Layer 4 of a small transformer language model trained on English Wikipedia (9 layers, counted from 0, width 128). Numbers have three digits each and are written without spaces.
A neuron's activation on a vector x is GELU(weights . x + bias), where the dot is the dot product.

Input weights of the MLP neurons that the questions are about. A number n stands for (n - 500) times 0.0015.
n3 (bias -0.109): 523244321795587457474500500455581435618449651367416435537468342425466460596436749459380489551461745296575399348483579466402504384451511573396605380485482584341672469697504373406504420649566552354417578533573431475412536370424573732749608507504758398577554536489325524427574763308655447387442496556496419293547354399435547382820227507540438341601550322421436474700299726670603332496397
n27 (bias -0.027): 363386504469510642521429412750517597615383486563475510529610460375478427528603496497628607483431430587298299376519422507464598600430351466748401576479576265524547517438283617483547683462383633447477619510631493369193432410486445284612611549304464383456753500537421401513448472416643510393521747713514279481554334374371397565410517399601690402398345622385403671654610500503604776497524
n58 (bias -0.112): 588656489575496529257475270585295489284545401599465240552504405526390591625400527637311485519615469447657481649403504820368437388536425567631512500442477553629526557342489270774496475395489306500638470496500515555474800634609620553409545580515364322393537455304807324564384485146377475377463417322423453807449371421537560488704676444648685372485412432500714407395620653547500456500414
n87 (bias -0.115): 340714403434507414687323619576363658546489548614446489729588496311626383596463598511504249540465381689546442528456538650598615609504668663749489478699562642574446545742493519518485327573528367522510529416697565511474662423489676352574359430444720518456471457713340615441223449382341634477332632426539500503225500710590453302566544226409528590406486416428366278575701599340535597424548
n94 (bias 0.002): 422437450345599488487463646486485683497630629488542657587453490494675472611547428324594242436342292534456455730548423428595524602526549536520528418387506597463652471571337740401471422427448404456670254476640570500509599688358424580608565497500566482452554443377512485474448646346621327392521479582739510466321472625491530582540457460618436468497470340620603444384350573512500500539500
n100 (bias -0.115): 736716481452563352477486342355601559536471667734291518364764457403469574504436390448583507496384541549271496629279465409439410517415385511646477628519552555586630518668645447947554392603514299323444559478482204482400507355508555440515537686523531592426640453453709324546563526425439489295221552436543659586230513814475390473567526576507448663504529338478432462363436461378439527332387
n118 (bias -0.107): 317553508415667580511465693524534675348330526504512441551579437536597388590393585568695385541315353417504629532236510374673493476621459729555610552534537519868055283540241416485520496330447470546461454600452640446541639471469459376530469425331435636514522724408285518542183507598525475412634466783467520410646466496533437651646637458541539391573536532562446374535575340789212365507464
n121 (bias -0.099): 429378479639337544307461713552518526296586623556628610436312643598525524493386417292518698600603645412500404385561454339529254636483385569506596510379692486430527414531546432555368454552523468454553759399451417680611376567353803588415458511400651393357581445582479556371489618609611453630413510346592584691551522417421531384570465716666362474473412321360335228539376620362588396349610
n136 (bias -0.077): 094447459627492516418522211264423245473476484371584369463790479551475588395435521371426484524619565642597520545666302410554308388615484246537545456561304552496465466636318508315437349516496415381568567321476551714504472519698736500638485540372831381599562496598349504466504696318720542216719673515625772478555460790331345554572695395555511541476398667480573447611696454345291743512535
n140 (bias -0.098): 419489581258630607356496481678431550422511366423576342262251476537611473466531672677574432655507562558279470439479649558386288687656291474269512557477382614638236460527408256410472460470547508714611487576675372655447687311347641550554524488215457573430726399631474475442629417343522504479413664412504623514333428261594417567756602383510723529436355540742621328676562524504250435500500
n150 (bias -0.030): 378474576363560723496353733515380600500665592520442598787439313515632579190573590771314543524300564276607481578460430520578233426583453398442661347435409453372566413542464456457492272543493309573679580500603629627512484451378338357604279516801386454728623500776265240481353413165412485733508635538373649507535586251403617578524469452504698548632404474570515585533454512561561718309569
n174 (bias -0.080): 474371444568386553535478329545493301603609287665536490421530604620415586562472585483349544497503653700610672381654417283451470525487435368535493415594610394614336454427448493709410338463568673416609503592691537404503564454729483621427553707613588382362573395291337536471616445579404582606653575414627597446423336559581317269531599625484293465534477334507724187576500382523579369669527
n181 (bias -0.046): 480610573455421259404409657500492458548366413553586463431594382420488530651473364219731384284227500492529585450248282662356371332320342626472469615627699515727482676584333366537441585534578546339479530433477637697601415493566549379534410485732407688497493556677548450382368380432587568630276688659647299657691422686482548555508422331483596450441625561441735350409428531456613772411629
n208 (bias -0.105): 532503492297341554424341459691478608244460563485659540493593403417566541455413584650432353437429891403439511455439528511680681741571533625633300463678474666687500511570309341515531584618444377371402716581463562619352631457462563545564663204630454525534558372467463447662449301392443493301371522632442442644486416433365592427548323326456511280431460630420728618479511523360163575288546
n211 (bias -0.045): 656485544469338577803423617696456615385398524468612520613629541465286524532363634608318685543451408584446255463598544589451485533515453449485645402452259610297496406341552693589600549594574743448355563559650223465453442792268492627516765560646667481641531375481504462466496547269557496421496377625461417559550225651582390082369720186533481452562512455376359415324549632370485483582188
n248 (bias -0.063): 525418592406594339520665528493376563454281572806822570660443512435274468337476606484476645657425668524749399548279474399418438661519429144478564590363599508349546564585313749453504545543556588162623388614366340396634593300341465468428529472573516508421423364356304665586693276608466655350402658375512496434431661455446437209706551397652593385457442462701565322460538599301275634484361
n279 (bias -0.079): 356507763757581290390421527511788666462267345349516618450526395508436570419524484368386527481526672562481603366585630536305315608482542408511292431441562392275443401479624315614638573665409453409464735538588306481369405526301673415594461286266608500648459557470622511759361446449351367458492523567620758382790524518527905356248351522606438576462462463526749540614392617478426439561463
n296 (bias -0.152): 416504520523336416556474572654730559370504824240521539615708488397329264512460601381689683531436448227561442474529460629532431460466441539604520551544414348283174627486437600492360700753411678696297528609406694450488365617112398405639568429383455311557534539539449444593613187417511346486648382459500529355439621534654698146575496584629481304643607541473474697435681561572428383434455
n307 (bias -0.056): 400569479411566310375720322553594603433371680733326311541300726555322459279434483488558476334504339451646328416399633400345245579605285593392355302471207561537500477765516699444526339553829709483519346488541552559508416710550598533442612578604685441530492432668552562558647492422512364692261378672429351722548662547664520618549435458660369668308460550620637250233257411500528621416568
n310 (bias -0.085): 424388696774406615810518540677532459462219623349409481518663521362570508242255496735407390531530652385362422467518541520577246485557788781565617324601441504722477387458635371442583667543734627488556664602528800389535659534354516460600616377464659341385546477376246639511332437544508406321229587280423529427442379455415613369409437419565240481461419440346614500390602660405572479422379
n311 (bias -0.143): 542219468410847278705507628518429294149531674358319380623481385431647406409524480444600687434597444409454527493450650609313523471320500488554536298504382692540500406444678616589372407508552445568526351621445593466183639459407500528464561551343723515597615566442453392656617410694647519568801598447584332358466283642415586419445559522414248489569577231285689436485606410527659517299286
n316 (bias -0.106): 458555421558326519696631651566602467230593551209488203464357414515484563166377641610696380457448219421670550533443606452427489525593399539565400299520648780551553604573768420462574312562629567488441517484317353553430573444488395500622747575255540429397390550588318388615633399449417380649286496504218492677485624582642554496237659328621441390638645448366654328554372443572606683658565
n318 (bias -0.109): 387486545551632514534190519620367476528475581338538644685574412020409592394425718507590402464420441541518417380456258493326643517427635608554739547634580642662429260601467463504450414627631216373431519565580594582431396504357292805530470577590470535560536410489681577486543500644507549381464555465343397541347355368338435390522362425473593600396703444461454594405423523373302578651638
n332 (bias -0.111): 691665611554637481436464349522638540276207516234671669367688496371399422410468347543329473384240658673481446643597416496307233362548516500325687542520442519657431255403610520408369533512632480305581541294286473322457561369371298488445411598676613695407546727481535429662185422504519534415496477661682439496736599493224631492422438485582518441469652489275556368594597252515474508685432
n363 (bias -0.089): 391310566507354463388713680554493417477659339452557635666319400450479527445288651424374486500461541593603668429578424343419553601705575534340549470465480520411470367616517611450590481425593589368606554497391497341378597477623405634434719407405422507628533557473602614445685300428447493404469353585550557472656457555560706327226415356534349461637503286303562545329382564507711431732413
n365 (bias -0.122): 474609379326597705392582322484585628384465348352449528539480437548467398669292355383543507660400390500507638328381634547457469324547532420561654476529296402504507470466557325662452381734388277428698602664567549643476545419496640627631346726507475632548398607641416503606325563433341628446385461453661650367534510497572493336584695523426272678748479363493500349529540621402307560396371
n367 (bias -0.164): 500534500181334370450553508291311690492355390475547624549422573338720345639363559365521431488558644603283236401470303612584333481543480617552674182438618840684504624576570719640457362238588684695691478516281685681613480426408350426730504492717752563455607620452444388527483423533668255511407647473532334541381610372364307424480601317314485569700500330432656437470438551417418724544382
n395 (bias -0.056): 390507562435409336390425578489221378414595512546416473655530299328727377357660528589527401534533508589574549439190586260433605439606646511570402622367561848724369273377608473541754196256608438441612398553404625433588515504338638508469489728453441430532694288485386405456353454554533460629420492566429259557582403390651390544346454500226674634436680380639419602482411584615559557754436
n413 (bias -0.125): 443439245428464522589225681692404504677579439485496594768515556600401291458388598722512455270609419542471493457577500453715415363489345616333392737733735451557652439439710477414823453361375420082379413568553388610409724475500473412600427343442559591465482485575534431787544526481705442586575363562518611444348325453481361441637379418431486479347359540663515403367453484423412738399500
n456 (bias -0.072): 364450387533488510614476567549576494474578454629579558425351548404746290493430574268654435386503317457506390562503429466558583408462566422596627568322569337629279588529470674723507605363398397393528575441454519414523700547199257480556482477628361525407538610384549750469312346480639450429552612607548483628522553538490526337378689718461596506439609737542336524543509473446452503620405
n475 (bias -0.131): 225713447287512571624444381591476769378640492439720628374636513500429306508459596529488560396442394651430178371441575330437354492523476500785430576719439484492244246392618533452445370348625223521599361516552460488464512570458593772561226614313654391504708675504464873565479508663434535320412443531602508272468343500750576462545448655445668276337654408453558363429368479344512483679376
n479 (bias -0.101): 472368315492460400802606465269588649526402652565611410538318440485465439466315324634651436455616324523522571539514528671582522349315371601656674436748655459553433597456630762716616364568707531388511513523356403544666362580270443538554660416352359373652389519601722439661355323401299271521560546587600492423530592594433530319454583302635421468664541406341453422567256255701376516451613

Each question shows a token from some text and the vector x that enters the MLP there. A number n stands for (n - 500) times 0.009.

"s": 647496397377550490584588475595457691805436508492418509389563505520395543517546284557358467558598479525557567585556451464545464478330598499414438463475513547506569554296449461382250612554385377412270773445413445385437405515628428429443376521433488787505460515409484671437512527585493481738654588422451398537545507590487543777495559408400509564628475548360540591502440449512549475514509
Which of these neurons fires most? n332

"a": 595592561399536543538658351490480584609553256588502490316563525409458568462480449491452357553743261219649472619525594485421501509384702549559433452483474505479519746318509561419468662675423489490286757441476397470515320564590335510481408441459455516504585459440325557449510516547491528595614387308325454511607650566627354665568494620286601573483435459447589701610486424448585365629525
Which of these neurons fires most? n316

"ub": 624535502448557606456511401451508658557439423490489445599520452462561525311556475590411388515604358442460615576438590498548501545363685581433378539400509547486720558412500467375431565560282529535320664389461481484532402486556312519358533580480365643610382525468435586348700490642488695649590406220329401588681418704564553649425529384356541642701406620375464713439417340369463487570517
Which two neurons fire most, strongest first? n316, n363

" family": 639388461496515562479717429449493479661519336656430520531521523575416541513610358463482439581530355379604538579559605375598364633257533567376431567467475638374630502448332536235471567627450421322381655542382412465398267387420462450464401450535476690621644538368533837422530581582519587588677449387339492544541541430576497640541628476364512624503521513472503728455402452562571463486499
Which of these neurons fires most? n248

" and": 650513433380561487549530386553484466692525452581532428431495429613476517496562392536329392464631437545491627524498546546818456564438626540335441414477465549483559488293350482443470580578445498443270748451566385368532500409532506523448434444503374734607458522373380677537670587492472684549674440192502446501507472517691523626557495418345483605517442450471609709493466322499448474523537
The three highest activations, in order: n174, n413, n208

" record": 683435406608518544552524446465626506635407324652488516472468533509432500580540343468504455466536379334518506608553624393537412682375542620450550511500428560533678426281330551335325539484405395516355682469491446376491361525770290434401513503548433653620542472443498758308629585559543481628653441327341375537549437497641565697582521391379508607565524417570536616464292393472565499577593
Which of these neurons fires most? n307

",": 485477442421551519549556439613414576666472341570503368451568463577331469479536457416410326534582476478487539585564646472793422527419679554461399456460506595398526444271422549381414563621403522398370794520403439429427442541582432522488496447536425828559463476382358645441682621528526541634729467286431504530534510596540525675566483404312526575532482524447549614467477370461491435507523
The three highest activations, in order: n413, n208, n136

"ri": 546554602455497474474628326393373650602492465594577468488458563489502508539610430481453325742625339413583431648565663461509539497371575687373459494432483657493480711368512588471484418612348493612337895447559479453492339547470433578408431428383498596734513462419404560402599479600502508699515432283302423619591491737578392510387617363430564505591456569475389571584401394327490406439399
The most active neuron and its activation: n211, at about 2.4

"d": 467465504402595445438571372532348635653437476694527457479428494480415520518504290541599444473635488400655645656579434385595544532476700468621575545392406578512432590272446465481474464670331454495250619350422496362467381500540437534519415562632462648598558541329442704404542404704531645624581350134364401582486532616523480623437561425453593578584463426470629652474442424365588492509576
Which of these neurons fires most? n248

"ut": 582534425499530527484597322500650574644427525579519431412549449445468515447537315595480331602637327307582484644560545492407503472404574536470540485495472550595525492420373468449358426604318579270236771414344458494487301574536378474333589587412438667660445593414350622429638667650486516646623452368383501681532615839506538612469655417453649556541385520539454427559455437434479396533613
Which two neurons fire most, strongest first? n316, n136

"ute": 715519493467571577524544484502573608669441370571398364486637482449439557449673209480498443516513474511497489630573503527554463508414524500405410638445370500437475523282464410462352552671353480377232683390464359418434295487606514451439446610443413668558562604413395684352669541599605583686554580291464461637584446717641517636540623479441373510573547491405451668527518307365560513539498
Which of these neurons fires most? n100

" Pe": 710458462528636604438703350371461614491378430608502386454547418576492521526710376545345291568533371461574492601537656423524494487433680585363546328345493568568471567364469501334395537626447469393386588590486492454572357443592329568555329495442428597694625537381342730360615588535637529635616540388446562535443458596635493757569475464381605535606449459481540590581390443399573314388466
The most active neuron and its activation: n3, at about 1.4

"on": 460615431358531473451612359463410633700454584698538492256540415350521401490550322574326403557762465313622467499546572370629459584377601596450548447535499631492521552218508499245514578516496570590386697515499491514560437456518402511515441436596514631623510376436436663282599586646554381652554439333415362615494631269648403497527586413493571552589424492388545623543478470323487485584522
The most active neuron and its activation: n367, at about 3.1

".": 526552402488566528514492524529432709665525416559482337462568534557438506605510387492475366547467514478651474757506567496739473575346604584498442382530435529424441496280381523418468557523376559378386757401426504333353340426621492529440490552489471759613441518393485685461652607575523600524621501267477374589444554508571501669437440354375496544577385480507461608555498392546453369479527
Which of these neurons fires most? n118

"b": 616599414347624486342632323432543673517537281494497529484380522596433511378505322568401335584759488315517589635533578605507510420402691540411414528488474535523502748387529538473564492578347436478403707311365577474547397539526375457351458500543634622702527507313437661410658555558555542420578306186437439555553543623651501577550529449390605410546422549403603671599429489437542367494574
Which of these neurons fires most? n58

"te": 544460493467563591481626473487483601586421386520422428347540475316474577495604345407438291455695423438559518611516557458498516547363754614444436475380481536505432650198438591471501548496521446426319597457481424387418540444530372523542338571394427627540669604419443827321643575669515576629635502299454546676481499513676476572653625502477661550511388585487473646513288411392478372569464
The three highest activations, in order: n456, n475, n140

"ce": 629510416460548482571594452457422641650386397573410498476606557561454512510714331587398451479689431523493473571469497419504554462385601545311405442502537583479591577352428482414410584507485590379267660443370511404556281486538348453406315499563369750534570578326420755382604663577504578673639506154487491589603520647548377530506541389311594603583602572467544502627329477538516451545587
Which two neurons fire most, strongest first? n181, n174

" ": 583569464507495573533691436512461517657445461586508510422428558509401445481571451527477366474572489425531489594577465454592438515357860790450515386496481508546567608337432486298404551649428470434438684431567465423373365521617414397457371484468472659586537429428496718312576521554467560517692421237469481565365498660616524583570518333296539537595405444612529684562405428397514482475505
The most active neuron and its activation: n87, at about 1

" |": 574471458462528566488541432617476638753496424581489443485631548578406506571560414420422472575546459443478521779589579533773474564371614526469517375446460569453567599215435545401419446567522477402425708412468456395473372475550445506465448543399464868544412421443441598331590549566438524497595528279562390539477471587472577622450520413331438574564462494404539570468404430458514405558502
The three highest activations, in order: n94, n211, n174

" It": 557478529437564635451582389549482634562478541559500358549470404529405469534713273513450415506550518425447520705547628471570377482378628530275415560431508634429468416446280523273350439493509537481221729557546432409479360435479486454562407541475520725585595473440352609407686583523611449681506350373486501619425471559677610861557527455455504536442468488541550740489460482377515442543539
Which of these neurons fires most? n140

"ch": 643532392434572485445509337471319527555471543558528443376584575457541556501568295569546323515514349269599619571560538352485578589363690541615602545541392643339401506358425475450437555591327305450271649430389440435480432474631442577518383635419537688680437589474403665397515522519480576546535513237306524640529455835500534655526641389429702590508420533517546452509548465320632483584575
The three highest activations, in order: n136, n87, n100

" U": 693483663530715551432656400483385628586445534553515358412503480505424432610570395437532382515507347394601408609539627396658524554376729566538412445326439452539554426372371469358482594573379468357372610488526519514565396441363454502459330473469394726572525519274375626484586557605552557491695332396476474512503565597604477634604564368444478532785400528540484587570411409453541375601601
Which two neurons fire most, strongest first? n118, n94

"ed": 545510407486552578598582406659535629703491515572408397523379394538410559523548380537372380573605548454554537566530532423605501614407543538475475524427461475419492507322353442454450499482357455412350707420429532291501335526582350495425424545469394831533523501460442760366601571724514519747544573249417385527575521710529529657488595403386388582640504466433577586604420481439538389475448
The most active neuron and its activation: n174, at about 0.78

" se": 685466563577400507547587325501384610469506544538496403412513493576498574522496389579368321555534514495504348627533517524490552667394616561519458493477493468550584544234401583421404609562454303463397732445462536422453330549628397405454266488429309716598574417470366671375568625547526587629658571420464404655500468504746641656602516412368533635577514511521514622492249461472521304477619
The most active neuron and its activation: n208, at about 0.11

"ple": 600570482457483540485515434541427657655381530530416374353481460429426707588529382472284313635591285476553564571548557523530498518352683498502504511440456430500554634422394520388368501479436562356348602504486554543441350402629252497448307485427362704625478629512445831432642689655585575681592562301536444662572376605590574604540558399424465502520496431375498514594472440429473476541570
Which two neurons fire most, strongest first? n181, n365

" director": 541512490370512568543639409510518455642476331496492440529523469506475551530518273549364360576600498370648607619499583399623533598403511545427464460460514647412457556407446499348404488560309375434439706544488489447537222500583460385508576590432324811665452497298509810327557555481553507544754400322480448535579372637677599604523596474410421587571484519571429535535441418428523389612454
The three highest activations, in order: n363, n365, n174

"k": 600507498317617475531551471594437767561459454543431435451433417531467498460556324622413419530687475368483636659521464558542531417370695533475531416423445561480467458426557538436410486548400429451278760397397493464472326509565446467437394409519553725623558505325449658299583599727497572646635476248481539587616498759451408680501564387317525469634497590476527662459442389475537387480544
The most active neuron and its activation: n311, at about 1.1

"w": 530558367349554445468547426560585638633404587675477400413430543450502553453603368508435340484517367369585516656547424580660309555325717541358503536601411561516508630479372638391416499493490331468346642348459480491470392475639382494397350501472446708598532547452537654306535654555596581746651499331506431573601560620507364668447567402378631529567426488476480564609357317432474449611550
The most active neuron and its activation: n181, at about 1.8

" of": 626527343404477550479558423544449595681519359612458445584608501515396566432607409402501410559605369397517578466484523539659506558439654588565454385499458480550578607386299497389293599597402512500237688406504417429437423536554409555479334511519361844559531500353410717415565475607563542635617517277404499568570593677519486582441550467385549625572355510526567646539378365526486370468486
Which of these neurons fires most? n456

" ex": 650635472442398595565509364390357601473349523409609395515510672453449457351515362459545499570677591365573566632547634465488393709345712566513563450385536585538613415277363568420431473612467526363367747494396391379421467534576423475533396518397436629557423434352354701422639621633629498553663423341453562587549597504512599631569458434457567627512320432477503582484399581364532388507645
The three highest activations, in order: n121, n248, n310

"-": 528599479503411537416654412582365563656475539540497447403424408356474492461508468526549441517527439542504503780420464493716523656382609520568481531386576496512536547265385464317368628607501388575367647415541424459446330395544398496459418463498460805500469480472453742370680627591535630648631410311315420522495475561499524696459566392438500589640446402566497645539415426354510589480427
Which of these neurons fires most? n318

" she": 620508487393454522519580459544395491606553569459615392526508495512463524537677483610264366532555339399497613621659762543659451583389559527426323495532452505462523678345327597249439486529394438449346633475427334435504445311555422398533500489530440665683499442443335582405589640583516562761628560335434523556376452450591510717631583401378498579578496422476568694505515497420532398501465
Which two neurons fire most, strongest first? n150, n140

" United": 670479525480598629454697382476540588711421404768415378571492455623459531520590328433469356459519394399490565543521648461613545574402687513445514484363486547495554530248345531259430549599460412355274675480517506429455305505521412495458466514457564721497517518274396728548560565560469555568677437368443376473545459487528468746537502521495433482743504485570357580499439446435550385562491
Which of these neurons fires most? n118

"\n": 456625572440526512515594415585468598499496370611530476495511578532405539535596293358442513513539504409564499656580656463709333540342691527470487355457451508439524490256468530265456506538321510361344845502394329415402369482440573535546444572466450801528440514450560543505647471678608507582633516241393409615460469513570577645468438417385549696593428530496523520476506537485562420452560
Which two neurons fire most, strongest first? n279, n121

"85": 547602506372594544568601393622490509603537484623488477471502436539481568533537364527384485524467394418574512605546586425677468572461663571499349513362545579392585679352409507437498563519311440465260796382343455405431264510605378525524364564597490690565605445438404659362577484543616562618683390229408373568545467498486608681602552446416550551574380489541469663494421188300444453574556
Which of these neurons fires most? n150

"en": 496483512467471579490580389525519655659484387575477483463512503510411475529659487552303440616573371390603466612478391435546421577345718559468448564529483585464502557172429504328353553494426494558242790468454520409569269492595403601513319410480484677573633496349433685416549523696483572722625490271453453431522476638640455666553586469361666479611492589464432581583386358430461546521460
Which of these neurons fires most? n475

"ron": 632564621361466418564612446423616683636484408611459476363580570588456529446568300647421287583681357378537550579549565523555475520398622594300517511511465689449567534285559453370387594494511540505331755449389453413469299515570295432534408393339446683604419397421449637452593621674516510637531587221512396573583404572618317645463551507421513580627477540395402479539468570384499455512643
Which of these neurons fires most? n316

"br": 526437490411607509530523288447506625626489337523464478483555639461407463501570257614340336494559493452642711603536586651477432489361672553370544488388505535448621681266491528469380520597337381458359750442462580497589408410515321434583420528438537586706448534298552680442579558597464552450522337141420482513557554497638429657546468522483502492698291505534575529605468472380526537547566
The most active neuron and its activation: n365, at about 2

"ta": 456499483450550565503539451468504749620482358551461348365680462516497472619573443422436436546594439400576595700661554465647480553193652556491479437409447542449568538260468593457423507544536434281386729408482420432495381505563564470524523571404454791628505406469418626469555511671541515558585507265414374586517562613488543736429514385285436628499436450439472609560357368499529460481476
Which two neurons fire most, strongest first? n100, n479

"r": 570480545459460518427538357537473697671547440584412592523515510601385571532583406606506390628591410447689531546546468493582338456359714577388397480571511525539454614285436501306437480624483431604432744348451469568336391514432440563448406444478518603679507480245517683394579406591597418402630373289448495579504501724683476528510558357450578518608454549399484645651346408368521445450624
Which of these neurons fires most? n136